Layer 4 of a small transformer language model trained on English Wikipedia (22 layers, counted from 0, width 128). Numbers have three digits each and are written without spaces.
A neuron's activation on a vector x is SiLU(gate . x) times (in . x), where the dot is the dot product.

Input weights of the MLP neurons that the questions are about. A number n stands for (n - 500) times 0.0021.
n9 gate: 542567373536388507407736485467347550507509517552733497486629385479557535273636484541480501360453610440429422746634402330327158630623556679555547555461690383598649603371666508575638176650453609437561434176276441541415589531411561738320575520724588514392465509588620447332591327543540820601298345628521682482545506473678476174446755302535560468349643560347687440358437377169614593465520
n24 gate: 641582644467492725225267475477617515453539426636469480403554349747411390521732406614538399449661445665298719629373591606468557648640464340640424477521570314652510451549605374429380526529518428608249775597614374504495513325517472413476448441342492683562359492552479468455614308376385401598572724555474502328514542409486781433361507546395503499563549652542443502670325321600341544485517
n52 gate: 434387334674537696459569648552377473466529325494415683628510538371514515470595362529690566409540535388503427531395358449612548433444590723368565522526428675406676601540680394412510468478592653693590393580330633488505618565427617480577627414661564402684406560594613401493419298294385445398561385433431268627356525456422611374440496504619521392644304566559471506473642457573460695376444
n53 gate: 281600481359437520453624753597592537558219540274731561392479629435459733412701591740516360455653704380529453693452373323531480486349315406814474498400452343263579421762258501600659377491396651562547315158395353561357526738636356342712339504659531420549698439420521366655660435583394538565388812715376661540480334313547762471453452313492471578790673604301610324634417325524605502298558
n57 gate: 636514537415837534502558820521407543486695507658597536334359740367556469495285647455543490448518221473384641544753315296365478271714661558474361354595643676540724499644568515644463524509266595700755571312461773624702530374313502543178540521521481529454666757583404442546584781563507648378706636439652278210614488531349346410755521441450502468422513265600391472184483762509452487563428
n73 gate: 391379759594556558568416620526396678473427307545539383507555374640472718419563348636276622679324354528833640565531467524590417565330447695360554483272479496399552653603523419349458336579557367546556390345779334277582447593585446303548588653545536700600453356316617656665504217347594402700419491460314648488630418346491613617223466561306467349452511661707524167852562496658460380528444
n88 gate: 490425591653299310409546401483354404393377295656565568489562458287866515392547290258489394534254596268547375596576610435544730686569393456632514369346426614479544287352609356437256502294341389544524374562495510609762310516595508409320615372288186416534579323537411509245356724506697378502440422330629414381312299728430646400449347429327270796254516533298523567324568655606326590372396
n99 gate: 288517311400072516643605643458777269603631476491487458256459442449561376606625499618492215726569535472543603462238528588581606706336341496426553619556451577534510335604419517416453518373559357581706334541684568737455557518553435470427516522390749650628518577152468705219565692507256358241589455487712454643460388600444376616616558415517390684613726505489414711429529390542532482711471
n135 gate: 350366402565160498374328552536621704460524488559407522560333524463394567578278324460333462582365369969319456294409452391556701361331343523417610728493554623675544476348433639374482734412627315266582628549494740456714442433643571503635445471596580770389764583545435653398383779372473542560561839579601545450547171453674390518535463384311305565430394443680360574852487783657330355554500
n170 gate: 499362529617389506677305459545503583378333440581645597563383353463353624673394469380595619410156467544488269493609486350657740559482639373247483631624451702546395485396470460313616720354478225358577512598401717448749549405488420326704564285560394294547495846353274338633398591597592701482591547631659472344522479384653512551680632703372500430558456553753532775643650866699565419635369
n217 gate: 569518434442460603269284564262552733432391542689647578578601629624434618436283425483481467607649526601424371567562555540639792503616333265436139850314580654473599303517443626165379805319492375568669240586401719518565397476676543656698512412407454753609362390234199650475314636331678577347332550400527443243597590759726160683543494439294243483353535501374759553223540698281607592775507
n225 gate: 719499408328410548480502628676559497418504436323400532579437270451857446639458468534474371616449570613474639371404605460280564570521520615668418530470601646400374535611300466528212592467785513571456424491473721579419733537478531526521555589387389438699504491548604674733484415536540471383545411571442487641569443519699598473606452406531636496484425532617550347361569451716498496642449
n241 gate: 612448309368481456495494414440466723296496512512641545514356574456628578442510359354615681493543405372514378374378431504480464450442450221502319425633668332584509740471473522505467448444601446516541638566428451617357465653353470633556488517416736628532366395579510420475318455552404503425507421442387568556507505648530455640539473587381343514505424516554301491528328516385336469520487
n271 gate: 334687379499448416442653319541449536384414488389506453670388420351446546517485421527623480460606692557570478528484489470593569534577656408651462563435318443403443397549238615444414526486640394453394358617576436352604598532614619381669421480571334365629467629354554613473407699502437347394583564487557687645485492597413551369609515469528435801573427458658281370538579384301371499454528
n276 gate: 342697615469483460589512554510520523296513423549373549290462413499427367390371500636340533499680466444611320327431371528628464461632488568406628584335313484708482455654798408386705581478565346515560468429527490661328557309387683525492545656480374397393426434394364729467436480468605575645506546537564580464258355457571428449396618535508712457644347600507576275353391733334430361622437
n300 gate: 430475332676462389523483578580625598364561666455247518496508422571522494671460334505339601545465560323511477358503639489539492499418540507360460475450583522575316334445777326366835660507508571487524217488557699560527489527141442535616626559339544455573447518631402535527694591614525554497531495700578189481683487567522279573479405516453576646459575659392524433570505574372611421530640
n345 gate: 441674582427299638281652610664552615538488651560353469628612420482615464408212737491515539457711428423531469519595631588720363571715628285666696349589241497477232343516584476475451515390436555619609380794475384467478328647612556452480349529524613340455598612402507425511362552558665591680360603531637530560614659450486537414345590487657519418455561605463444537397443539270425577412278
n360 gate: 616461427573547430494460562638381475436535496577605234833489581606557668641519430548307507281564404504547629589450661395424833550402383445527493617642302688489565865422304345387465365353456348414266472407451551553760640558580193473555132375678422293526534498313593538589645377646579486353586621524325653354465458291434593476389337498529586727398525477398525402732426596540702516593360
n393 gate: 650435543464729403546347585521361529719606573540592614666465509669502647665481582441368463490586424559456716466680569566564589320480459428747668554399460566408386506441551165428446680433373558442416706543546547243526533362505478241483567533448598584320600579524536569679502427603287600481523677450444254762525538608490331287600488389498481573293293348474473848563656434505316312600674
n409 gate: 291463331395561483608702445512466629364542416437585627459516621571803448495479432407424627418561386563435466440374305386474483484411480549623545694329369561420291533467453542588526308527338428517454391709448376539568587560339532652531527350234706406484399458543524537534520585728476411520585301251385564562515320446391414625350478507616364407560666593519503363325475449511566619548450
n434 gate: 417347295332253549290812519254318539308378600334241479377516580169617589433542258707437191635594558629554809502489578474427401504395417300571188590415390621644558649680550490434687368298729228603807714411428772687430384675576493646330573467534673431614693566587488557339347496512655414387610581674747614532325356630337530450520330297560627533541435770734418291341693627543622478696525
n442 gate: 544482651573723651419444453566518441474611405773583374630617267538577559415577388421798585429427463850499539640469664359527335514251332760517351428567535472623740653561523456660424548522580727494448556661424513588412372333391324291634558544511495293639565578353270603275544476674425581715383414590241556688436496550352634686388561386569540564469358573440486474366474260518595633437533
n469 gate: 343506539392397532606538583586273639394230455558574545678498607348420431374451449451668553775585501509392313308378539472429492567591424581443487619384547576501356561505601473583591594583458615573542470480392605469636356368524623578401366430816452547610485573396634522613535409377510330531676431534533526440608582522368523551664444434519498484406510656674471482652387505417451528412548
n9 in: 568537403593429623448574517589395449620394693641751384540545335431647545249679416519496427386461610184467463703610506379392130615657522666581573584421645517555518393280722483657572184631526517523547504165391476507417571514462613671397546460678494528184432506576503428407601379464599839558343440615521574508585537488588413189446829291469460448315591453384663576403299420225653462460507
n24 in: 602398585500476710240271460523566496478526258694404418359522428705420346425655474578507606583686480462313720610439510556495444530569491338590441556593537368706479456581565462391373528487546503619337663509629325465570573258614422447447389416403506637540374539541338416379553347328460411675593803309486476535698678406459633412467438460356338542536488531564555701615366253562174465431556
n52 in: 610326398576493682437593604528263446445454332548384710580486533307496576528531297488613506380424491400488386519440388464585580528348618686435478499458466685508735551438636362567480466401535553654461478547267662513452561498463656476613570386513512404620404613578630437367525342300372464429607463427418272631370561448401633357355490520620581270664320631515346470551706456580539648312407
n53 in: 191461448408548561482553794506709509529395553326733712434511567437472779360738698550584459506456594374548353522509362312531370507490356534634527526309512403368572424803485533701736412440368598478566171515374505582301435702684472374526490449349444369749693434501358314439695385647292495431526699501507637529428372456460669369348454397415497525652552446403462258547360360452427324310725
n57 in: 692673592314734298578507725546468749479887533552653453393320892500537292560291702447392517490547338541402533766718267297326381339788633449594411400570740629394562390684508577520555437446311700777724642359191720682595580461228565455322397500628341609345801616625479418455693728549534724406692527085520320372558583563458460318581622400489617578451501447623518417227399712467608424594513
n73 in: 532309596620460505674330516578445511427507212644566508380467326455361586509726325541391760811253375513660502508601513600519343360160438566251480397289608551500608443481560311338475444447509546454506500487713347445535343465607453382573419719550591638565469371298612672567595310349653294866468556311470469549570484456472572746313602479174453341290526704606350293809451316670423462508463
n88 in: 625428617696485217420407565443404740521327510491347512343583256449691427182557430404524602449305544407639361564660603374532772590509515150579562364236404324598559341444447578522191423214414354397360542380424434348702469552762729386596626267586240353344490441632294243537373566477497311539429512416408519414389345635473511212389292586492347572421443405455593438321558534419482573285540
n99 in: 529322445526404362476548410666671504723626523468514619673533669694607336537670321511613431488279561334525521418546665453275611592423293639760425367635539672400335470479726548411454525508775292434328413708466609443762437462628681674290484599523590344596820549459814604540737698606208505840662631333577445530408318488328541460698565436594527599617661411539517484676384487403633625323352
n135 in: 280526605471416811433777448437643427638456462481448363500423712512650577329477403523375563657631628223314557477749478439365430409316570517881510689613498529335744417685553530671490451441544410773275174424687512688415515640567408294711403657598658337323230373623604324447353455680699390420801165428393234591602506564471537308537627298749679753666933370546420425390377483478516656368577
n170 in: 647379443503434426511307453592610478307195489480606527507387511455442640534341650666448396408227457380358457331662405571399699325393629568338472407489580609470412498210344510277468576523457634387553427662679647441617727434549583195717443333432623308449539740448419457666467599424425579535470457558610550533490520609531606342818644631258673517646485508456375609679567772692586407491378
n217 in: 588576334347451642197269642344798610527223486629599363751581546499223488476442393373541633571635489695488408428690450634587690554506272029633408824236637440457640161432543619425310883296501350521553427490658624555374529610667464526675483553488256786563579648061433676467450539352584414288436659575428425338585657722606380913609453447302132593578589468640764655333482546268643370719388
n225 in: 598547409381431557643633742640545459358529609195404624582469208407850417699402596484480450633546571542455666334432629493271600553652621572559381564507557569512361478593352443604265446525812611531653445546415509500369716485507544469556499505392435407563529450410609581720416365602596459311431509668379508710527505575678691501614597495623576456523480487645615337381528536578456394656409
n241 in: 691419344449649549553440454476530606301485401354693655653486419528647519414560554278575463549432405559614554449466417626431528481458454372276476588473653429438489701460628405422404524428721381545475595486612485372480437628408651593657513476268688660617353362719526422532480640573454350384442511561483486474522541626496472629494480573419439436532573543443719458367426626243546785354526
n271 in: 333712523424353478524617400556521487469521494495577420658416570423561445406527371427623534382533511428525513642616480466492543484476662362541521540635364488388629555472410604393280523513505445740629508640507459338644585554676676555714622560575445312556557673533714519357411677462050277460671396372481650579432727811509551513781397377394395781605477489690227432707451232193376606454547
n276 in: 356783604523400618467577419605449422330440485414262522456345465439507356415447510633366456477746609334541376509435360655592412526592427474410474569363347510650557498575848564437609500530677463519606357513526418661414405412401551566475574528498347434425430557296411629550399466492519579653532490592532573511296451546451436445374561626475698522584444464444573208386416759356524427627532
n300 in: 527528471406294320507379473496625466414557454404397548545581325531557627697629476612415666430626589442642487622583594450334555395513398586466511577403700483608387571254397387538456697542507624487591300482594590304260562551303466489523464577531522632434383362420577445618688577519496584633600497540574448548601605417507409555612485543494512609471553401518524504556426411445544418469591
n345 in: 396560604566380563523594451672719585436450604321457533565467483450606317580369628604400526529615547451482550730547424358604490542670578415540510317513325604583358479526389510543571296624484457540574382541613368406583377568569631495588709445424374544579518448331498540474393560574661610470293483539395405501539666414584605657552515565461400241640588414287527580286530628319452508597280
n360 in: 487387538394499554459575555628514268505630548341592365532577556355614578460372625508431500467650533593285508330312609477461718420504294600766641441540458511449480390360420401488667675729418359440434301346472560383601446446504281476626347389529668350566582403386586520577818292539455455447569557469470653575459532342369514620420620546478496584549641494440682491701471580581539610491702
n393 in: 545448574480661328513641520458599548455510414715399716523338542526499677390537498517569352411577577559526492383664417516397642773361429535616600701336648600612449513406504263524646575405387328503429478319449517387427518199462445459406440362348559611384327405400459372595441472695456382508410627396453495582541546732449215510351586520540463349374442491586458545749762485391592338764530
n409 in: 315399515417575486698724412524535669468653553423527607730531673596623545406346447454472629329433275460448541480390400507352393526380517544597537580411271593386452547407430539564570468536445368481394578653374455474569596522360527727476541517280729529475377543638621635626389627610492521560693397327387513636415467490418505644429451556504504451521669585482501407553434468360431601527483
n434 in: 320564277167434476254768396347438562193545549314141471230580536275619514285478272777601516526740445576448796550550572479341552390456358126645334617344367547718733492796635641457846191197573384689517835424360863842376493438417515706258518390576640428652640415557493272291456448640842385537456536580779576498610457676633443291547337320614678593505356822534348281426666469409540400772695
n442 in: 527404625556652773479449311559479446545640531775623427764584272595623609579544464522693480439423456781495555548402653337586367535312378664613314439492379463588792505542348537654412559467637866416542558529470516486358315396349130290611453496619565240591602629360353456485403509645364561602564543468474560715407605550364672672428499429518467683392343520426566550478424230429746585387412
n469 in: 415500595455572485483513605525315685411311469570616464631383591410444586474445472412737562786653574552401364279360545537376434518550512612535484635394515549530364483453541379604609614629428593600501536452369632425605472319511640525452372422705449542502439586418542533593616396347576448564568564514468549530548571539338592575613550517626518517417507673662551496531378459419557483426645

Each question shows a token from some text and the vector x that enters the MLP there. A number n stands for (n - 500) times 0.0027.

" \"": 493405505518441362498596415520458421427545417621582577535628415458386438570592535546704303385364410500458300530496496509491674469528643551364384462403512281509548419705514529497489477689396375422498488526562769360482517621527346558535480534495442414384641529574595599476557287400694572521504512462565537555390471501442427579536489515533403474424579572482537313418446394541465480626577
Which two neurons fire most, strongest first? n135, n345

" Sir": 657409554455450391558554312568625481616523315498459392602601554417451600600503544356629312487485573540487506482572418574522546518549612568358439565539422268588357458423396451481457573501450526516413515526447591471547444486399491508548516372524511533358534475370545572473513291426637329458653460514400501454456704474455475422485371601441532528513627506643563363367314466362310547509521
The most active neuron and its activation: n469, at about 0.55

" not": 633424595661448483508509376549557460526677301494551483527497521557476674544678567531566337626391572473467468445501459448535561558365534529356577416561492422438510441458286452507465630383528430540445361540474610322432510474307457488452644270461499351364397547478507442524517407576726525549434583256575502696401571642637444584506474501569565415519323723665497462463431305504396451587498
Which three neurons fire most, strongest first? n442, n393, n170

"\n": 583405307468497423514596508491497478517450589468535381483579533554449508589548478593524280492471468405484407525435368522533570379584574401352513477487471306564636400630379568460444507497480396465480444495514648521479555419531369590530572484499474582413512482534456581447477391567591491603379521448518464491310423525401414499464529522559671481515523457590492458470364384368429631644506
The neuron with the highest activation: n434

" |": 571437443501301431524485492492471492556596455592564431418595536509448532541542483448585245556376487421394448418473424506417552445577600422388504466454402523563622441467478495509501504473458381498517494348518516468520493406487426586521474418475516551401589480445512574417419305509495444556513521462551392450411510486480456598551478538531567444471343432491415464402428486354482510390496
The most active neuron and its activation: n88, at about 0.3

"ax": 455403483445429411477642498513509415693544368456432424698469607457374452549507512425498326578585632505392523395347337531590403548569634503444356303486415331495368486249471552484406719516605317540661532389512634360453595504441441339551473412464523399452257407404614711461573485486527476500542534416509436406494624425472363544452472594548412484581629477467548364508389518671466440540477
The most active neuron and its activation: n53, at about 0.31

" Em": 533417491478512569445589403576470505523502350449403393547560470494578609566439512643532313527456493479456200442421388488526639448598657555465521463476518319459495414586490566510524570552481436437318540666483442562502496444475460511599515509516450471382307557493679626471402528417465537593693521427347404686473553377313447728414417742600445558552401367507590469440317287598523504502430
Which three neurons fire most, strongest first? n409, n434, n52

"|": 492489371460391453538470527537535527627573458642569362453525558543385463473508484396511253510419433475541512503397416441483581412480599324410497405374511475424482412579500485473510512515428454476506473433525688490532474472467340593462576399578477489381539451490535461402453364492478405569413524527545401497360494525451425540481465461500568415492499397486496403473465479385447538379536
The neuron with the highest activation: n225

" –": 613427540562431363531425425433509498629598467482487462439659549431460531563529550578574292514373620493437492489399510563504623471553595543318420362534356262453673376476478455487558605627497434543491524517436414467445584476498404694502406456493488583430455519525486651571443341590586412533498512556678669607386570408320454471485448412593533552528348553535463415414443476315392558659479
The most active neuron and its activation: n135, at about 0.37

"\"": 533442586476383411521612554512537493446566437495530426510607498454266492591703514508567299424475426543546395548438396655453581517649620351401304456563504334551606325527469524467525546630484365569539628405594636462456515531555437545559647523481382423343504395420706487523464316506618627562545542441498493589394524605476507496511480516511457372361452462434486343500455508422411650582502
The neuron with the highest activation: n276

" 28": 554429655512451400524399398521520551596423435448396462581578643646428643512656503529649321487301538492445449425484477563412681414607565495595353414588509501493420496433574487536596540594644509490478344495461689475477510366467489602294398534543406568401551515433741494361451286580607592634462656491656537458388511446453371517521427569623606346573472547535520408516367476430319606344528
The neuron with the highest activation: n469

" gave": 647368509456488491682543437565515516537578254450493477531521497580305636643438417456562341451642536478475506533375373558527576326342629407451396322485411295530589492609510452433460479600534599506483401275537664409359493496452378435482477429506439501423489464408479339379487491378668725612651413452407628604488384672324491509510407479614499475400511504468469398371454298403357453452483
The neuron with the highest activation: n442

" on": 666418395698415496559528469530504500515577319425480529454512527431502582565570533442689299473453530511413409386436483404535690395610577347318491366437449558464556406414594444510503462463507445547422406496575630591482586447362462556491481425705544506391419417455531510386519410523529561510482520550560624499447481421374448377382489316533507545455377415523391461415393385465383673671515
The neuron with the highest activation: n52

"0": 615415398516468520538513391605451468569522469388480470512612563478449605440522522477446281606476489485517421453419348385423430539388658335520320389647605378517557471301567588428478640514506336520506467401552510485442477446443447551516438419513459420468563594523527524474381356554524497638562530332623584526476592366484323468512435514591482301591388390568580464468447512414504567418441
The neuron with the highest activation: n241

"4": 587431347572468516492554489598351521551469434406475453521609522562459580552487565410493292591447545516574452484478428465363536508477632485471358405619570410538587464296604520442485676615477305495495430402529585526466479411473446598464310423549396437470546545441678565412375304592557582619544582349698582498444581411595369515509459541551420340537325496571599404480409471383469680487435
The neuron with the highest activation: n9

" Released": 627421565489354404548406477588527476516563423442397456469577598493459507634514434402664324547393588469536453563546567475532537401701527368429405461580352447560377466391394407472543426636531506639471450515406441354402516605378333537571446412655410487407411465477503504366379461489812716589608551480384541734415653449410622468496410351571451388402333540563480582467421456351284541702388
The neuron with the highest activation: n345

".": 544355384519443530559482425465470507535577487583529511383527524403424594601542511526544271517417497394466480430457423535428616570653571468550456495357433471523591428408347584524535537503431300452628457354578566549508539470438440441491521447454470486420547514443515607498538423524442432545511515447469553454296536538437472410577430381575523441402521500557482386361447433334444579450511
The neuron with the highest activation: n88

"sy": 479463379403486489517530546549432483551488449564492568728524504480435576450652569506533327543200737413715412546430396471549588447454624396501509563601485396444373512341588463564394601497509377578435520584437488563479490566597452525482411583632530279417407629531589695426497510431579561560583652389492610591461622277204512569499541628524553513682573592574550417538278397466383509467569
The most active neuron and its activation: n271, at about 1.4

"ta": 534442508613532434678420528468524443657572447411522464578537643543313554499627509420495323592249549435444414491493271401577588587497627581453591385533591623418507511439423509473416666641605386372702572418430504535423554424450423400460331572497416328396529489506317464497507415475473521448551572370347624552379527400348410553456471744568547499561522422518544637535354412522583593543452
Which three neurons fire most, strongest first? n170, n434, n360

"t": 627422431639416365635551529523439515587640452422585561559510655459451461575562622428514278464470575485488492429541343385470510517496580262475509517622465283525482457287377500520508662497525293572576454485486617630463472463458568383526510525483514427502502578446438595507378489448597502625598570479577630472474597400364393453418485519568578485409539506561527584397462344641507448513533
The neuron with the highest activation: n170

"q": 516413525526401518706546425577429550579597434390372384632514505458389556557478572546477316594584605470409483454356354567677421669553595434463424423480373378441481401454502608494390526818593477486575533408567652502386454317456408566445373462526368594473519508502587591426419496415357462575611600459509484455430598482378282540492498629503430309571463424596598485428421426455543340487503
The most active neuron and its activation: n276, at about 0.67

" by": 601338490502429467485735460470521461575546344477607511439610536514412533594644492438534275536404576440459505534458440456405551473630567457361415575550485715454525449529402427530436492440436293514535410586442579472492556562452437539446518453655483535341388558472555456505414441499501515533461555569597549525430498481411506431551473560541461473410404444609330403444473349446389601465550
Which two neurons fire most, strongest first? n52, n271

"–": 500409516574505414482491489460457492567496462416475434403569530544386555537714565525519324593274513572367488482480329481510495523605665493192355429459474428552494472433462496514523483581538356474642449327479468502475527386445346453503451397544491521400677578500578688520455362560635330597461499497729590546387772371412377527447498571638601443662514585515490539353470392290308498600568
The neuron with the highest activation: n135

"za": 543431394490488459603541553433426514609544353456515447479413587672386540421565503489576318634480715304493377479382270349602558632599575544534423549467495312504439491494434512509402525803495449470591438561403573544448538358413451503576476594536538413547448510557547585596435489581459497541659739442359494489445721411342412716438432549541424542618582464478501447618464380499581650451533
The neuron with the highest activation: n53

" Mich": 469349590542410466561531371574477528649577291417527496483439496513411568548522458549513334548400578413446339353509430604596654430683500375458385409526490254526549528324447498477465626494344507578309443542452562396464516416457408687463432466566391508466498596450688648504523323541457400481645552510274395625477577399282386660503519578551532283462557717492490427508432358533302666319419
The most active neuron and its activation: n469, at about 1.3

" Ag": 708449405445513408654458449569505553619575417520545494556442620521448597625591419413656332577311516515405429425408391491392409498591628515468456535505425258505340475602404549559628598535420541405535480477519484416564497511518403395506327437485382526320303496451562658503480507447390401572593526492252628523492578231355377437427444484606533462439676518550543485366460180414342534599512
Which three neurons fire most, strongest first? n434, n469, n409

" Production": 607374535529341444456616553484449494572563360316524488487471570454398531624504537467647333566378532459492441389426384434508619407476509517497347495590742371488382537470392481423487662574520492460619534605523556514453606503476373579456345574450370436460270404528583529432413342347547494588559609613420374602375673385433664661492435579735478528497414543534573565412452446588420565611495
Which three neurons fire most, strongest first? n225, n52, n9

"um": 482492581572387508516594534552453449615626429410465445626437441543472444515464495488492301556464578451449425462355288422507637550470482438521340570596574509459489478342444577510501457455534340634551544278498576536528499550379382400474351538504425465396412515563565538481291537543649527549546611339483573382348469392447486649502477498604347533379545380514520573518364238538569474602485
Which three neurons fire most, strongest first? n360, n135, n99

" Digital": 567416589411421474517566437457448505616550331415342493616607500389459551535649477508672296553334569434426437454438387452528602402449572392514515460557479508414350469477517524407526506361560530507508538471485528452423582494575418557575430366500329436490352399546539686468397346292624527503620555476426604666419477423535488548535404542649560558438453344569578378475377416508484482555509
The neuron with the highest activation: n225

";": 484465468491367486456458512532575525615604429541513469507484509510384541515634625493539287518425581387472408479473494529474506392510621507339409526269462417486693407453343511450550632467581346481563554406573609380468531431413454642513409407395472608474453530522437556382449376638452571556512548468637489464377461501502469575513453460558568450430414511505374466451390584390409691670520
The neuron with the highest activation: n217

" Best": 609470473413415438509488372404502444611617457428618544613506667412344576571675503524656334459342492501540408385492363503579553322293491396402619493649466303437393424461439557463449530332406479527509456345388526435340501485594381548457447450566306457354477553550617606453404366501709455571583504476471529662340569506369514622471454613536442536260582407526503379391446495350485499615517
The neuron with the highest activation: n24

" reviews": 436388466364474437631603568436432446589651288457459505642539657473435493649715410488565352430387460493508390351431508487383545410472479447527337419535576231560372375404419410414500587473388481575671433575575732535400492481524366469508492470494511414445588431410518491447450268476634610566600511486229516715423612417395574522602565529667544394506388709532423305489468459469353577559536
The neuron with the highest activation: n52

"Ar": 557406380426518401625605393609549511573602368590448622578514408507578542511640581456585339457442654416374443401541299451458587519591667514419486449567275351601448506373489526559619591568494466537496443704433605529549339626424403409719471473450473462282418454564479608356495578524494534569662618486393599576430515436287416424486467657541535338617638509499588497519440368482430485336460
Which two neurons fire most, strongest first? n409, n434

" L": 631344612398484337640515423529572539619592384583528555542472592533471578572464520364611344410465634495343506356545460423525426551587628605427455491546436233524512469427402514425429352561362450516620289495580735543438493448424407582607527424467340515505473536460638659427410372558490509617497648463656475446451615255421506468400494639631421488474337431399502454542466249544368622474536
The most active neuron and its activation: n434, at about 0.54

" Label": 580433387301366460529515456528537402564590322275470595604603437433433508639596505447601315555495547504534405487491366477558430563570507391406441403636450395512429468623412505431463474630489433400517489488450537474447606361526432595498457541503381386345409319468560478355384303483558373455465568477589531620455604421487534657512486563656499442391550358577532485426414441334369564628459
The neuron with the highest activation: n225

" Kar": 593338521493519491592502414522538500689506353398518497527530434552430518557519417375535316543476531368483504374436430554593524522608612555442372485483402287491427502565588603453495473619590644471508538597468637437468504386461422600463284482544439529451414439450587659462602444475465504497729490506393588521450631394088286693500570705571592431573568610571498441508444249423416673403468
The neuron with the highest activation: n469

" pre": 702404353608441383541561419450513448456500473653521495511556519432407541594575447604476323616407523502367494509510458534523533439433556543493528430521491510467416366567487460530487367405523433507487205555518647357565481658474331437364428421520460335462313562535443514508444334471602702566557526425552496622438594464376525728450513560764481505531473506480621636547403165430348607372448
Which three neurons fire most, strongest first? n52, n442, n57

"na": 579464532478407463518446374461449507690525363386528465483589529612369533433618534433620304581422571482615423460370248421596664560466543512482507461625560300451591464379482509443351510636539402494575448525558540523518513368410498384526505538483534538418549494489530607560454493428591545491591550395385633448451638601308312642488374705634502423443555281584472560563379399670511677407485
The most active neuron and its activation: n434, at about 0.9

"s": 492318506577320486553527553513470502560561435400517487477561601429414528545427482448457260458488646550414471500469319563503528452453529390559442383546566405510419441476443520494507579404410284520746450419528618530469459474513459454607524490554560400476497527492452538482442437463462540603576559423631545554422530450329441565445438592458488452592531527536491531451510377635522558637503
The neuron with the highest activation: n170

"ak": 575495469462421483629702415438498521653518425433433395511531567535360455501562568562523282598404652482402488435345392413577581555419535443460531439569449220499388498487517513491500586625537485552474572490557736635487446473514471507593405495522411553468612478437432587419435525429571416573729574437370483502423746494305232555482461504566508456481503386586489505496474381585530623393536
Which three neurons fire most, strongest first? n99, n9, n469